Layer 8 of a small transformer language model trained on English Wikipedia (12 layers, counted from 0, width 64).
In attention head 1, each number of a token's query or key is one row of weights dot the token's vector x plus its bias. A token spreads its attention over itself and the tokens before it by the softmax of 0.177 times query dot key.
The model reads these tokens: " accuracy" "." "\n" "\n" "Many" " UK" " police" " forces" " use" " Video" " Ident" "ification" " Parade" " Electronic" " Recording" " (" "V" "IP" "ER" ")," " a" " digital" " system" " where" "in" " witnesses" " view" " video" " recordings" " of" " suspects" " and"

Query weights of the head. A number n stands for (n - 500) times 0.0016.
q0 (bias 0.032): 537,523,439,563,390,475,474,178,873,344,348,473,464,314,36,510,469,635,387,479,369,497,386,363,592,685,377,492,420,916,433,576,584,600,544,662,574,411,596,477,486,432,785,579,448,428,410,487,554,402,674,633,452,371,552,732,499,386,256,653,570,466,459,614
q1 (bias 0.104): 359,426,349,651,553,733,541,298,400,608,393,411,563,609,689,605,61,477,749,710,555,702,645,539,251,461,641,583,436,657,190,446,282,440,526,545,509,439,337,562,613,540,587,395,480,595,495,357,399,643,624,505,457,425,440,296,618,661,264,677,523,356,783,273
q2 (bias 0.151): 426,557,345,477,554,590,624,667,526,687,465,678,858,396,619,473,612,578,645,721,550,388,743,528,478,512,522,592,299,541,622,649,548,711,629,458,350,261,593,570,355,376,555,336,540,593,393,423,514,669,541,389,511,303,388,474,285,611,704,684,535,320,289,285
q3 (bias 0.018): 692,509,602,342,726,511,586,473,559,552,479,429,599,401,463,752,446,478,398,140,475,441,417,479,611,587,364,490,525,371,609,577,561,421,680,357,388,600,72,623,473,781,360,513,778,294,539,499,391,490,556,737,708,373,531,377,415,436,366,384,740,248,504,484
q4 (bias 0.054): 426,431,481,516,585,652,501,367,518,470,378,395,360,544,580,219,432,555,447,432,424,367,581,395,618,598,310,376,717,634,632,221,374,722,565,672,429,319,585,405,665,416,667,429,606,242,614,343,323,458,611,595,545,598,428,489,453,601,293,280,579,455,572,284
q5 (bias 0.020): 361,491,418,268,619,550,358,337,383,229,506,542,653,459,458,567,469,271,676,531,574,467,680,661,296,311,178,494,624,182,639,154,155,479,368,421,469,498,525,498,757,451,567,581,303,641,685,732,536,473,347,468,477,709,200,460,694,219,811,560,415,558,342,339
q6 (bias 0.161): 417,368,723,758,685,511,331,364,400,342,706,458,218,308,397,444,644,672,359,703,605,220,459,648,535,501,562,435,594,502,301,559,465,735,499,307,394,608,538,664,506,651,485,685,367,805,417,327,534,719,540,658,300,512,504,678,273,464,545,231,493,521,286,672
q7 (bias -0.125): 346,479,876,356,442,677,443,466,493,416,465,393,460,720,483,487,541,416,507,287,494,393,326,452,416,802,433,707,853,499,476,459,848,492,476,454,615,564,573,757,648,546,522,581,444,509,429,530,608,672,524,382,745,551,551,528,398,532,416,727,317,363,339,371
q8 (bias 0.038): 484,241,380,401,551,608,496,345,547,629,651,536,429,587,521,580,418,390,607,508,563,289,631,487,599,342,444,500,711,434,460,305,645,415,814,249,459,304,367,575,571,650,477,162,196,516,394,618,830,401,340,378,610,503,478,397,361,462,639,436,317,445,473,422
q9 (bias -0.114): 525,574,216,308,428,319,262,584,420,389,645,399,510,512,423,557,561,283,483,596,681,406,547,319,369,298,480,810,429,563,470,505,470,625,391,489,411,304,518,651,710,506,366,546,451,411,649,651,459,519,568,846,573,721,493,551,477,656,699,520,480,302,614,367
q10 (bias 0.055): 758,879,428,544,473,450,412,372,467,536,672,550,399,312,417,601,513,320,474,601,444,419,627,564,686,625,519,777,696,500,719,636,415,509,462,873,597,348,280,596,451,365,605,500,669,640,603,623,588,486,525,239,611,357,464,546,515,413,262,179,377,486,373,420
q11 (bias 0.089): 623,596,320,520,215,648,510,497,397,524,328,846,650,413,525,489,434,277,452,573,358,334,465,653,631,351,447,715,475,263,394,301,559,589,497,572,498,654,652,607,720,527,659,436,675,531,524,345,222,769,529,449,562,239,582,430,517,451,606,522,390,533,506,442
q12 (bias -0.055): 505,382,566,631,433,396,522,476,615,251,622,391,505,327,473,282,558,492,258,393,519,444,636,692,193,579,543,484,426,541,262,578,507,492,700,663,490,534,295,429,433,600,423,531,576,633,697,731,562,493,337,518,349,162,540,897,331,505,589,587,499,516,495,461
q13 (bias -0.074): 706,626,645,229,585,288,622,780,625,371,706,439,744,937,499,323,556,305,332,448,470,650,543,586,440,422,519,394,487,670,189,504,575,575,595,411,694,438,323,472,603,402,402,550,325,542,626,395,483,591,401,550,444,482,319,430,476,272,513,424,739,593,461,319
q14 (bias -0.102): 825,525,399,408,397,466,628,759,403,627,372,336,545,351,443,323,505,192,512,479,717,550,535,197,575,612,598,435,632,399,709,379,705,434,519,578,244,351,436,390,568,699,567,552,537,527,467,382,744,497,513,446,357,765,325,273,607,538,528,483,353,586,477,390
q15 (bias 0.090): 398,368,497,764,533,671,762,514,427,533,362,360,351,481,256,578,731,533,82,596,560,327,308,254,603,748,399,442,173,823,334,402,471,524,460,487,317,797,433,540,174,503,651,622,734,497,266,395,608,444,364,421,715,643,350,500,542,707,443,390,563,615,354,843
q16 (bias 0.134): 514,618,550,601,435,223,621,279,863,513,503,715,549,494,554,360,615,575,712,582,488,551,280,318,478,805,489,318,598,645,519,701,442,376,619,435,304,528,866,333,433,321,535,567,421,259,475,371,522,329,326,620,581,440,84,496,681,682,593,684,551,325,642,553
q17 (bias 0.074): 396,422,631,705,545,502,441,496,732,614,746,309,185,602,459,494,253,565,543,638,622,665,525,325,716,719,567,546,457,585,376,545,664,567,334,717,606,511,442,569,158,509,335,497,617,488,288,552,442,267,571,720,447,207,284,876,464,729,683,525,692,525,174,735
q18 (bias -0.027): 366,416,368,441,581,449,304,552,425,360,560,591,475,585,551,404,641,729,672,553,509,547,619,598,275,336,299,353,577,434,229,323,357,292,545,636,617,580,608,717,820,335,567,307,433,581,495,601,507,776,493,261,532,372,428,811,339,763,385,541,326,706,653,700
q19 (bias 0.049): 549,639,538,538,449,574,436,506,385,521,769,564,314,342,314,581,506,532,588,347,591,355,656,455,470,516,683,414,412,316,595,397,501,448,405,609,743,754,510,678,241,703,684,280,421,596,478,357,649,539,457,490,555,617,642,420,542,512,653,696,551,362,646,412
q20 (bias 0.025): 562,548,697,466,718,450,437,752,616,233,297,639,482,609,340,575,392,603,551,521,419,655,216,475,852,607,571,520,592,674,347,494,397,416,626,405,426,522,307,244,558,376,542,651,518,487,566,391,333,233,382,364,636,426,632,322,348,714,540,513,646,696,523,359
q21 (bias -0.087): 259,662,471,564,542,603,214,338,517,463,520,324,482,379,528,589,405,615,636,559,498,257,491,584,455,483,685,385,469,292,427,471,564,550,522,773,589,374,560,640,546,454,337,376,694,544,460,290,831,587,227,635,516,296,290,453,547,585,654,301,426,319,504,529
q22 (bias -0.044): 492,486,485,317,508,680,401,599,167,545,858,715,364,517,315,565,559,318,347,518,592,732,513,427,672,212,144,638,539,501,548,483,513,723,512,132,636,453,694,462,786,338,656,542,624,731,518,446,504,417,193,683,445,397,344,656,585,367,292,653,513,573,654,469
q23 (bias 0.024): 476,547,392,702,215,456,395,443,726,588,530,479,490,298,250,374,412,780,703,709,401,790,272,318,698,520,489,287,345,654,421,504,477,568,656,604,649,552,296,402,209,598,235,422,274,490,664,411,308,511,440,610,468,684,357,599,705,675,526,480,290,391,556,512
q24 (bias -0.169): 530,505,386,927,449,595,394,613,426,611,620,626,396,523,475,265,780,440,472,282,409,562,697,606,554,222,504,719,530,631,486,64,499,389,319,494,564,502,244,155,592,327,506,469,544,653,631,425,618,683,293,444,455,544,515,600,437,477,525,525,708,312,444,366
q25 (bias 0.034): 451,655,101,306,737,510,623,535,130,635,461,527,476,590,913,416,317,209,687,526,399,593,520,782,266,16,340,400,591,346,619,308,415,345,421,332,625,182,552,639,622,612,533,663,412,546,196,381,687,341,444,513,457,594,623,420,565,558,625,495,631,551,511,290
q26 (bias 0.020): 730,710,417,417,765,569,515,320,213,534,556,441,424,499,445,621,394,378,490,78,711,371,470,686,435,358,337,429,293,201,396,533,648,523,583,474,625,628,602,301,296,306,426,407,324,506,688,382,497,513,480,714,455,351,543,285,547,635,520,537,411,511,491,297
q27 (bias 0.125): 376,614,623,676,478,394,494,515,510,434,824,671,427,555,369,463,472,720,478,438,450,558,266,309,423,579,700,474,451,676,389,350,341,599,594,266,240,657,609,366,483,390,415,591,655,409,303,799,615,548,633,529,428,665,490,620,401,366,426,396,522,485,476,680
q28 (bias 0.046): 834,568,478,522,441,648,342,348,360,432,403,726,296,713,695,644,429,434,536,484,561,410,646,760,240,451,261,478,545,552,471,648,634,518,601,716,335,457,421,364,501,641,475,548,726,663,346,550,421,713,438,466,273,721,450,310,742,476,658,608,569,186,433,526
q29 (bias -0.062): 252,413,363,487,778,454,628,759,895,461,647,636,301,428,505,376,596,509,605,592,424,650,458,473,316,514,389,724,557,475,538,474,466,666,571,680,476,592,731,242,587,355,559,76,641,804,511,518,392,585,587,340,421,593,631,463,320,455,624,498,356,451,495,657
q30 (bias -0.120): 408,668,545,500,539,608,547,498,740,653,141,576,620,675,319,545,628,257,702,408,550,353,392,387,773,566,749,282,611,263,533,444,357,353,352,584,338,102,554,433,478,591,432,555,751,456,523,378,386,577,238,410,412,588,412,756,362,565,323,632,402,610,465,410
q31 (bias -0.126): 559,445,751,197,661,729,667,312,572,285,625,703,635,588,666,568,329,624,485,538,465,523,684,271,271,60,158,405,443,548,592,442,443,324,449,448,689,391,557,407,794,387,480,542,363,709,424,447,360,548,474,695,531,539,637,426,426,503,641,704,215,395,433,473

Key weights of the head. A number n stands for (n - 500) times 0.0019.
k0 (bias 0.252): 601,284,529,502,592,436,253,587,438,537,578,470,450,523,394,354,386,491,562,514,783,318,394,439,503,531,357,339,402,732,620,543,299,398,525,529,632,495,490,607,457,259,395,627,660,471,675,533,462,550,484,435,510,494,704,516,406,705,288,483,468,406,356,411
k1 (bias 0.248): 523,610,512,459,548,740,536,688,194,652,533,596,732,604,634,348,417,576,553,404,569,653,508,611,597,415,517,665,407,448,393,393,220,433,697,561,524,768,515,401,431,460,683,381,460,497,232,322,435,436,667,402,549,342,547,438,461,571,398,560,447,477,582,487
k2 (bias 0.091): 621,571,478,336,557,394,654,414,552,559,573,564,503,574,570,351,405,304,474,655,738,529,460,538,583,478,367,552,575,521,432,454,536,744,598,527,442,511,348,544,542,307,629,442,413,700,443,396,570,567,384,491,403,412,429,199,366,697,509,671,306,431,473,367
k3 (bias 0.119): 710,606,471,526,682,623,619,383,360,440,369,599,300,695,326,621,383,387,529,395,649,361,430,466,557,501,459,657,439,582,584,659,550,460,637,612,275,720,367,468,589,550,389,496,571,250,593,622,426,457,439,753,548,617,628,520,661,427,494,394,777,497,454,260
k4 (bias 0.104): 511,463,292,520,575,483,598,434,551,615,297,504,639,583,632,507,549,359,554,514,616,437,422,389,665,474,520,378,650,544,650,590,515,431,700,582,452,617,690,475,475,400,604,405,577,282,520,442,435,562,465,269,609,421,664,334,468,488,494,386,492,471,281,749
k5 (bias -0.179): 463,465,402,586,663,549,588,192,634,551,654,441,497,259,802,495,537,413,538,553,423,478,345,599,347,582,480,569,682,253,522,286,231,559,382,600,428,594,571,487,428,597,563,729,294,447,326,575,443,429,591,562,493,482,128,536,554,227,615,550,471,424,611,637
k6 (bias 0.282): 575,378,443,720,624,773,376,613,518,418,487,597,418,494,536,476,600,595,626,670,604,452,512,432,344,643,343,425,407,543,313,426,544,560,461,510,590,482,446,617,501,319,561,450,575,623,344,736,598,403,491,505,553,241,573,559,338,624,928,523,416,417,328,389
k7 (bias -0.055): 417,497,659,403,649,384,515,435,408,338,658,437,505,525,542,380,555,540,433,523,375,377,382,465,424,425,462,464,608,265,509,753,950,449,435,625,457,692,723,605,715,513,553,476,337,456,391,647,414,579,462,343,585,587,635,570,435,457,592,488,463,516,621,489
k8 (bias -0.228): 522,503,285,514,336,330,462,377,396,396,428,590,400,542,632,603,593,543,576,702,457,420,471,741,472,334,649,483,485,369,546,475,537,585,817,479,585,485,446,378,651,497,664,401,309,652,470,491,392,540,495,454,423,532,310,425,506,512,715,366,624,491,491,391
k9 (bias -0.207): 569,726,335,577,363,413,454,386,653,434,607,399,552,513,516,502,309,525,435,407,508,735,502,352,577,663,420,406,600,253,609,521,469,351,560,536,566,638,795,621,734,348,505,580,386,464,385,416,490,367,489,596,438,415,225,664,637,477,690,610,436,325,460,450
k10 (bias -0.012): 659,704,436,415,429,681,407,527,624,562,496,526,521,537,406,611,597,280,533,569,636,383,845,469,612,519,548,648,632,387,714,391,503,667,515,575,530,467,527,491,558,340,571,619,644,407,552,652,386,487,445,391,512,542,328,569,493,429,432,336,450,227,395,302
k11 (bias 0.223): 456,487,322,450,642,511,364,544,463,607,551,653,551,413,480,463,322,408,676,662,466,497,540,315,616,496,549,461,702,417,437,354,569,729,640,588,457,678,465,485,518,642,544,426,703,387,465,351,723,392,443,291,562,493,339,314,457,586,619,573,637,266,673,562
k12 (bias -0.006): 464,379,642,566,561,428,583,613,523,321,640,453,413,655,351,314,471,554,690,531,795,489,425,514,349,452,567,429,498,610,413,667,423,258,645,620,442,461,395,460,566,535,367,534,433,661,435,736,625,517,453,475,411,371,388,890,392,518,572,371,370,363,380,563
k13 (bias -0.395): 681,479,665,366,480,450,602,676,638,572,596,355,727,591,688,570,515,478,172,599,507,553,556,492,721,512,613,508,506,648,389,637,603,339,549,462,547,377,375,387,513,440,365,421,461,504,551,491,505,423,632,568,462,568,419,618,339,378,747,442,699,489,557,561
k14 (bias -0.089): 691,524,640,532,540,542,674,602,462,422,247,492,566,451,487,447,333,541,555,612,436,466,393,622,703,494,358,273,510,381,770,639,603,797,402,498,374,397,555,450,400,781,515,503,676,464,688,344,358,493,401,438,498,401,347,649,505,449,575,510,460,486,439,333
k15 (bias 0.386): 492,486,502,601,599,638,390,614,238,380,516,428,340,445,352,708,769,573,645,341,799,468,466,321,687,548,248,453,548,517,615,609,444,498,299,582,575,257,444,321,458,417,388,281,559,737,586,376,576,536,291,561,474,736,746,457,689,779,464,567,513,409,502,521
k16 (bias 0.363): 358,441,615,369,792,395,452,625,574,454,279,566,497,457,415,612,606,664,739,303,651,663,395,517,633,518,483,512,360,617,518,567,355,552,580,543,428,583,624,539,215,318,194,413,578,391,515,463,488,620,254,555,409,564,310,293,335,790,389,732,523,644,397,404
k17 (bias 0.165): 390,524,603,449,598,650,426,719,407,366,608,532,326,435,268,458,505,453,335,724,600,625,710,587,488,482,365,457,276,436,584,658,449,330,577,467,569,582,658,631,287,537,270,460,434,567,597,529,635,548,399,527,322,544,572,554,456,801,594,487,445,552,28,626
k18 (bias -0.093): 399,485,657,504,530,363,457,539,690,371,535,480,661,424,517,505,582,531,763,634,465,467,742,127,193,357,611,590,527,655,330,485,503,481,577,661,646,528,545,248,558,639,695,434,308,523,455,289,419,556,679,662,277,460,506,588,347,603,601,526,466,544,623,699
k19 (bias -0.006): 604,564,388,601,510,483,470,347,338,422,626,394,528,546,396,682,326,465,628,510,675,191,601,744,487,430,539,309,310,508,434,305,707,516,433,348,561,675,578,571,505,572,527,310,338,597,462,492,514,504,334,499,490,375,369,436,588,504,587,636,446,448,594,627
k20 (bias 0.211): 561,540,652,363,591,498,399,471,337,534,294,589,514,611,737,481,460,444,517,314,445,574,522,520,513,569,501,695,650,502,491,435,546,300,533,308,533,347,335,496,538,654,334,673,658,494,360,454,481,356,473,444,506,629,569,385,472,776,344,415,679,616,381,353
k21 (bias -0.184): 502,626,595,669,307,504,449,418,349,586,673,741,462,463,465,464,488,432,380,383,443,425,527,461,397,290,316,356,479,444,608,340,674,473,316,863,507,470,523,470,255,546,490,494,523,642,420,559,472,691,426,626,392,447,420,507,473,352,569,507,414,415,530,619
k22 (bias -0.297): 527,481,421,501,641,504,435,465,716,601,626,760,772,360,843,493,377,493,530,495,429,493,545,175,381,347,491,443,354,419,681,380,413,455,444,229,535,514,467,538,598,410,738,471,621,596,517,679,525,550,532,285,431,559,391,601,542,271,650,676,614,588,474,462
k23 (bias 0.259): 646,393,421,631,309,541,599,675,415,475,370,536,669,332,552,461,487,692,578,712,530,569,623,382,585,439,392,506,334,743,541,699,407,506,363,369,548,665,642,482,515,488,219,588,323,534,471,523,529,528,399,517,626,467,445,392,762,531,365,577,472,348,313,426
k24 (bias -0.143): 300,543,460,672,514,449,357,397,481,684,535,290,572,594,715,380,572,428,455,573,455,460,664,552,428,386,346,620,372,584,697,492,613,96,467,586,352,378,445,480,705,509,602,317,422,525,556,450,604,630,460,253,434,419,321,647,410,311,651,529,434,399,518,469
k25 (bias -0.242): 332,505,412,401,611,662,659,485,522,835,391,431,542,474,510,437,573,331,415,663,449,525,266,481,565,483,618,417,494,461,504,242,572,667,660,434,725,646,243,577,635,609,804,618,309,479,327,330,353,221,753,548,548,479,310,349,543,337,732,539,634,605,560,526
k26 (bias -0.201): 667,504,493,415,562,581,625,329,322,774,542,484,652,555,549,453,423,164,436,209,598,488,513,572,258,333,394,434,431,439,525,600,564,658,576,396,557,606,480,610,450,662,497,344,258,534,593,549,403,577,604,770,482,388,493,473,645,293,608,318,513,439,684,457
k27 (bias 0.289): 408,621,630,516,557,568,436,777,503,338,657,598,245,455,575,584,497,577,589,378,614,643,472,526,390,545,431,360,460,687,382,518,337,541,498,245,319,440,478,409,653,286,452,435,596,380,437,632,424,448,353,520,659,522,607,538,483,668,596,599,382,438,420,507
k28 (bias -0.277): 562,562,684,318,417,618,376,259,415,612,573,450,474,312,417,848,439,627,515,604,571,462,464,568,345,487,409,492,445,446,462,652,671,493,643,846,514,597,420,551,666,627,496,538,625,643,553,391,549,617,531,411,453,524,254,419,604,383,522,378,331,413,526,535
k29 (bias -0.158): 116,410,683,515,423,522,333,403,757,346,594,659,420,504,852,473,573,388,466,609,626,465,417,562,475,474,466,579,600,436,550,455,433,614,426,671,544,646,790,368,600,457,444,275,647,604,552,405,552,596,515,555,508,359,590,718,324,546,464,535,463,592,384,502
k30 (bias 0.221): 547,302,599,572,574,308,524,553,569,545,555,462,740,476,442,509,562,258,374,364,373,332,558,533,858,674,465,709,530,586,720,527,511,698,594,552,371,336,497,447,478,622,628,583,739,448,276,513,404,528,411,422,613,463,422,637,388,475,442,532,391,752,415,582
k31 (bias -0.224): 459,210,453,268,607,518,505,372,668,600,542,398,514,410,664,353,322,429,488,622,442,592,434,384,421,334,427,672,489,411,265,484,636,411,432,645,620,513,419,500,661,708,693,494,529,733,458,528,246,871,670,557,471,631,340,473,520,536,598,645,562,556,608,546

The vector x that enters this layer's attention at each token. A number n stands for (n - 500) times 0.007.
0 " accuracy": 541,375,435,582,591,655,653,408,607,544,432,580,388,435,591,383,496,604,646,801,386,321,479,552,553,485,525,313,579,351,488,344,386,743,484,651,544,617,499,707,333,505,503,421,445,520,413,450,484,400,597,463,393,335,335,343,540,319,639,543,572,447,522,689
1 ".": 475,582,361,568,489,576,943,378,562,451,452,560,357,466,558,472,544,599,625,757,431,339,515,588,482,361,456,396,515,375,489,380,480,605,546,557,477,608,498,630,353,527,580,506,571,470,374,571,348,527,649,469,526,253,303,387,415,437,552,546,544,385,520,658
2 "\n": 616,529,352,681,419,562,750,373,689,481,472,557,346,516,514,391,474,560,593,850,436,270,495,524,407,304,596,469,491,403,602,445,392,529,469,514,393,603,441,650,387,529,571,472,498,514,390,582,448,662,697,490,507,369,278,403,469,376,557,473,496,337,641,742
3 "\n": 655,479,313,552,555,609,643,386,591,547,521,728,334,504,403,382,412,549,581,851,556,325,473,407,408,320,580,388,427,315,571,417,457,478,465,529,410,632,523,594,423,482,574,529,499,577,382,645,503,573,730,428,574,426,298,434,489,351,661,549,470,291,667,660
4 "Many": 576,550,356,421,598,712,697,390,533,485,461,568,520,368,512,410,373,464,607,741,632,445,304,397,349,421,541,427,461,407,602,336,533,839,629,555,387,716,599,529,434,617,525,491,554,525,396,462,448,514,455,457,480,378,302,651,471,484,467,477,463,398,481,483
5 " UK": 553,442,341,544,726,583,673,334,514,455,529,647,484,144,485,383,266,536,579,658,488,402,377,339,485,425,630,501,486,441,545,396,588,725,579,540,232,655,568,673,460,590,566,515,571,581,465,468,380,508,572,565,492,432,279,479,430,559,563,472,582,546,482,429
6 " police": 689,389,299,530,682,443,718,199,524,611,555,634,519,256,527,424,352,524,594,704,572,581,359,362,380,588,533,526,643,393,535,365,591,732,569,576,195,588,450,516,461,431,469,464,583,516,428,454,577,390,583,517,472,501,349,506,444,518,528,513,436,526,534,556
7 " forces": 590,445,378,505,680,455,705,324,604,682,544,633,433,181,639,372,376,489,638,741,663,500,438,541,373,611,486,541,539,399,587,398,549,799,617,432,286,510,618,434,486,485,576,510,529,502,428,494,475,375,562,481,419,482,323,481,453,465,502,407,389,384,533,542
8 " use": 569,495,494,426,618,570,664,376,553,539,377,675,546,305,638,358,409,476,656,603,598,449,569,584,494,551,547,432,578,437,551,477,509,866,522,433,400,688,662,453,503,490,598,469,394,441,388,573,520,446,582,467,399,378,214,493,362,465,485,395,482,319,444,552
9 " Video": 644,584,517,505,800,497,660,382,501,360,443,674,523,239,424,319,435,459,585,663,435,460,466,393,468,580,635,463,595,384,529,455,649,746,560,499,272,588,506,570,456,538,453,577,419,588,350,594,367,547,538,535,469,313,204,486,516,512,549,539,479,489,428,541
10 " Ident": 693,659,588,425,735,565,640,450,570,479,396,576,382,278,531,563,345,530,539,638,511,514,449,474,477,429,468,522,623,408,520,427,481,716,558,456,401,692,360,503,484,518,492,562,584,618,319,500,327,439,498,398,321,457,156,668,562,488,582,528,343,588,462,491
11 "ification": 586,660,481,569,825,439,594,431,488,513,492,625,397,187,564,487,270,498,565,720,571,530,440,434,506,582,580,574,553,454,391,473,603,705,549,442,264,557,617,467,427,564,440,511,631,511,391,541,319,387,671,496,419,381,257,543,481,422,652,358,401,452,480,559
12 " Parade": 564,582,391,615,744,375,504,440,481,458,499,548,435,158,564,333,395,544,624,665,563,490,399,501,582,575,479,491,488,370,449,425,527,695,681,531,221,579,456,612,440,605,458,678,556,641,403,635,365,499,646,441,497,434,202,501,473,520,613,490,552,388,512,454
13 " Electronic": 742,574,440,592,754,532,626,285,536,384,438,593,412,344,474,482,456,480,654,681,447,480,506,337,564,553,601,536,604,471,449,396,517,628,638,410,240,584,477,611,515,588,354,576,425,693,381,545,313,437,644,503,461,393,239,606,529,445,647,458,390,566,351,409
14 " Recording": 632,541,475,620,762,400,527,375,441,455,436,570,439,319,504,486,408,518,493,731,537,555,536,281,587,622,570,624,577,387,453,437,538,702,606,469,267,526,429,624,382,606,463,547,442,610,294,591,291,306,663,542,431,410,223,586,509,521,682,404,537,506,515,491
15 " (": 600,562,520,436,532,458,592,274,516,422,406,580,184,236,513,417,312,543,443,714,461,632,537,569,721,407,574,384,542,369,555,484,439,513,554,452,413,654,547,737,504,689,476,626,592,456,514,534,352,426,750,559,558,341,364,424,402,475,659,524,488,348,635,565
16 "V": 724,496,462,331,747,358,654,424,448,400,529,442,316,380,267,459,437,553,607,574,398,432,561,525,551,525,581,312,503,404,541,319,490,577,486,366,497,662,551,678,524,709,478,637,480,459,300,485,312,559,600,437,563,408,310,697,693,479,527,620,519,470,520,583
17 "IP": 737,598,418,534,976,440,590,350,421,390,540,503,460,385,297,501,326,553,599,684,414,499,460,392,373,532,584,436,536,468,453,362,540,559,482,405,274,604,471,549,533,574,512,602,463,355,372,340,327,473,682,533,645,351,373,548,574,478,648,515,567,582,544,603
18 "ER": 635,614,442,575,931,413,640,325,457,438,466,571,438,246,330,497,344,481,634,645,404,537,527,466,330,506,699,514,517,488,527,389,540,533,422,358,374,607,430,630,441,608,498,552,495,361,408,391,271,409,772,606,551,313,397,576,534,479,661,503,568,530,503,538
19 "),": 409,581,382,540,611,471,812,313,587,660,471,608,267,431,479,454,477,504,553,765,502,483,509,467,444,650,499,525,475,432,545,416,551,624,557,521,348,657,621,659,387,576,499,617,486,339,490,437,346,388,632,554,612,358,254,432,280,467,519,459,523,392,518,552
20 " a": 507,597,480,406,398,508,763,487,569,416,426,570,422,542,389,347,278,617,583,522,551,600,322,504,608,510,688,519,507,442,396,328,354,758,522,512,395,743,635,564,522,555,476,409,526,555,567,383,577,489,627,468,535,362,172,573,411,434,447,521,543,483,468,524
21 " digital": 584,598,518,495,630,461,751,439,412,472,374,594,549,383,395,434,270,543,534,570,367,546,500,310,562,568,640,497,506,513,323,499,540,767,596,510,217,737,584,522,517,487,370,343,418,537,392,501,430,473,691,464,440,383,264,549,618,525,501,601,481,595,513,492
22 " system": 622,575,552,508,612,224,635,543,473,637,429,641,373,218,555,446,230,585,627,667,446,639,496,359,488,590,552,444,514,461,510,426,608,678,672,480,257,617,490,512,531,485,464,380,538,451,337,515,439,501,685,590,585,290,239,524,528,520,452,457,434,588,560,560
23 " where": 615,449,379,408,516,610,657,349,498,605,416,501,400,437,493,489,587,503,608,678,462,527,518,364,387,569,403,542,397,413,591,301,607,805,674,452,372,716,618,493,375,497,615,568,572,320,541,492,428,595,669,414,496,469,208,515,338,386,485,540,572,461,466,552
24 "in": 531,534,398,466,823,617,645,424,562,624,518,532,301,347,404,394,464,477,647,675,417,468,473,452,713,547,526,403,463,424,453,418,554,722,516,413,426,676,565,461,518,544,571,542,518,565,427,536,460,690,551,345,457,630,201,558,486,375,353,454,420,283,596,488
25 " witnesses": 658,538,349,454,705,530,736,381,531,543,546,614,484,327,654,380,416,432,576,669,604,358,416,562,541,649,476,472,525,491,540,545,488,853,534,395,371,606,596,335,543,349,548,537,527,563,405,538,431,398,506,407,452,561,330,466,342,367,508,421,452,333,505,598
26 " view": 579,576,502,407,640,575,655,444,520,583,321,685,510,287,603,342,396,409,608,530,521,420,514,535,701,532,465,516,555,405,449,447,564,780,602,316,335,631,575,445,532,373,503,485,408,563,372,738,543,566,587,430,506,456,165,559,495,451,491,403,528,352,502,593
27 " video": 636,555,539,490,648,538,709,372,449,482,401,647,420,211,509,362,435,491,578,599,459,510,576,473,487,663,622,526,598,437,512,501,626,801,657,446,278,656,499,481,437,346,520,434,512,548,336,553,476,548,521,488,487,335,208,482,573,364,504,514,391,500,493,510
28 " recordings": 679,554,508,526,639,434,647,454,458,464,556,610,337,228,674,507,379,418,589,653,519,480,461,495,509,680,540,494,636,401,516,563,477,831,735,497,345,600,567,529,406,370,526,463,499,481,403,477,389,412,603,479,504,328,226,513,461,395,528,371,526,378,468,573
29 " of": 521,555,562,461,516,618,742,409,507,366,423,561,452,537,491,439,426,445,605,552,549,455,540,506,594,613,521,364,517,336,404,336,534,874,679,431,303,586,599,530,364,562,538,635,457,529,462,657,471,496,580,514,534,431,297,508,367,377,521,422,357,311,522,605
30 " suspects": 691,526,450,490,633,422,725,329,516,597,518,613,435,204,600,385,349,544,650,637,545,370,396,531,445,663,590,461,570,398,417,606,649,766,611,477,265,609,594,393,478,329,478,569,549,533,438,504,428,434,507,384,429,559,333,553,382,458,489,419,564,431,414,628
31 " and": 515,484,670,470,394,579,863,390,576,540,505,634,393,508,363,543,430,453,553,656,519,484,354,507,491,728,546,510,423,428,487,356,537,840,594,530,373,574,577,452,336,457,550,520,535,508,483,541,426,557,538,459,543,314,268,508,357,307,495,457,500,442,479,515

Token 4 "Many".
Which token does it look at most? 4 "Many"

Token 29 " of".
Which token does it look at most? 28 " recordings"

Token 20 " a".
Which token does it look at most? 20 " a"

Token 16 "V".
Which token does it look at most? 16 "V"

Token 13 " Electronic".
Which token does it look at most, and with what share of its attention? 12 " Parade", with about 30%

Token 26 " view".
Which two tokens does it look at most, in order? 7 " forces", 25 " witnesses"

Token 25 " witnesses".
Which token does it look at most, and with what share of its attention? 25 " witnesses", with about 30%

Token 30 " suspects".
Which token does it look at most? 29 " of"

Token 17 "IP".
Which token does it look at most? 17 "IP"

Token 24 "in".
Which two tokens does it look at most, in order? 8 " use", 4 "Many"

Token 14 " Recording".
Which token does it look at most? 10 " Ident"

Token 7 " forces".
Which token does it look at most, and with what share of its attention? 4 "Many", with about 70%

Token 6 " police".
Which token does it look at most, and with what share of its attention? 4 "Many", with about 90%

Token 27 " video".
Which token does it look at most, and with what share of its attention? 4 "Many", with about 30%

Token 21 " digital".
Which token does it look at most? 20 " a"

Token 22 " system".
Which token does it look at most, and with what share of its attention? 20 " a", with about 70%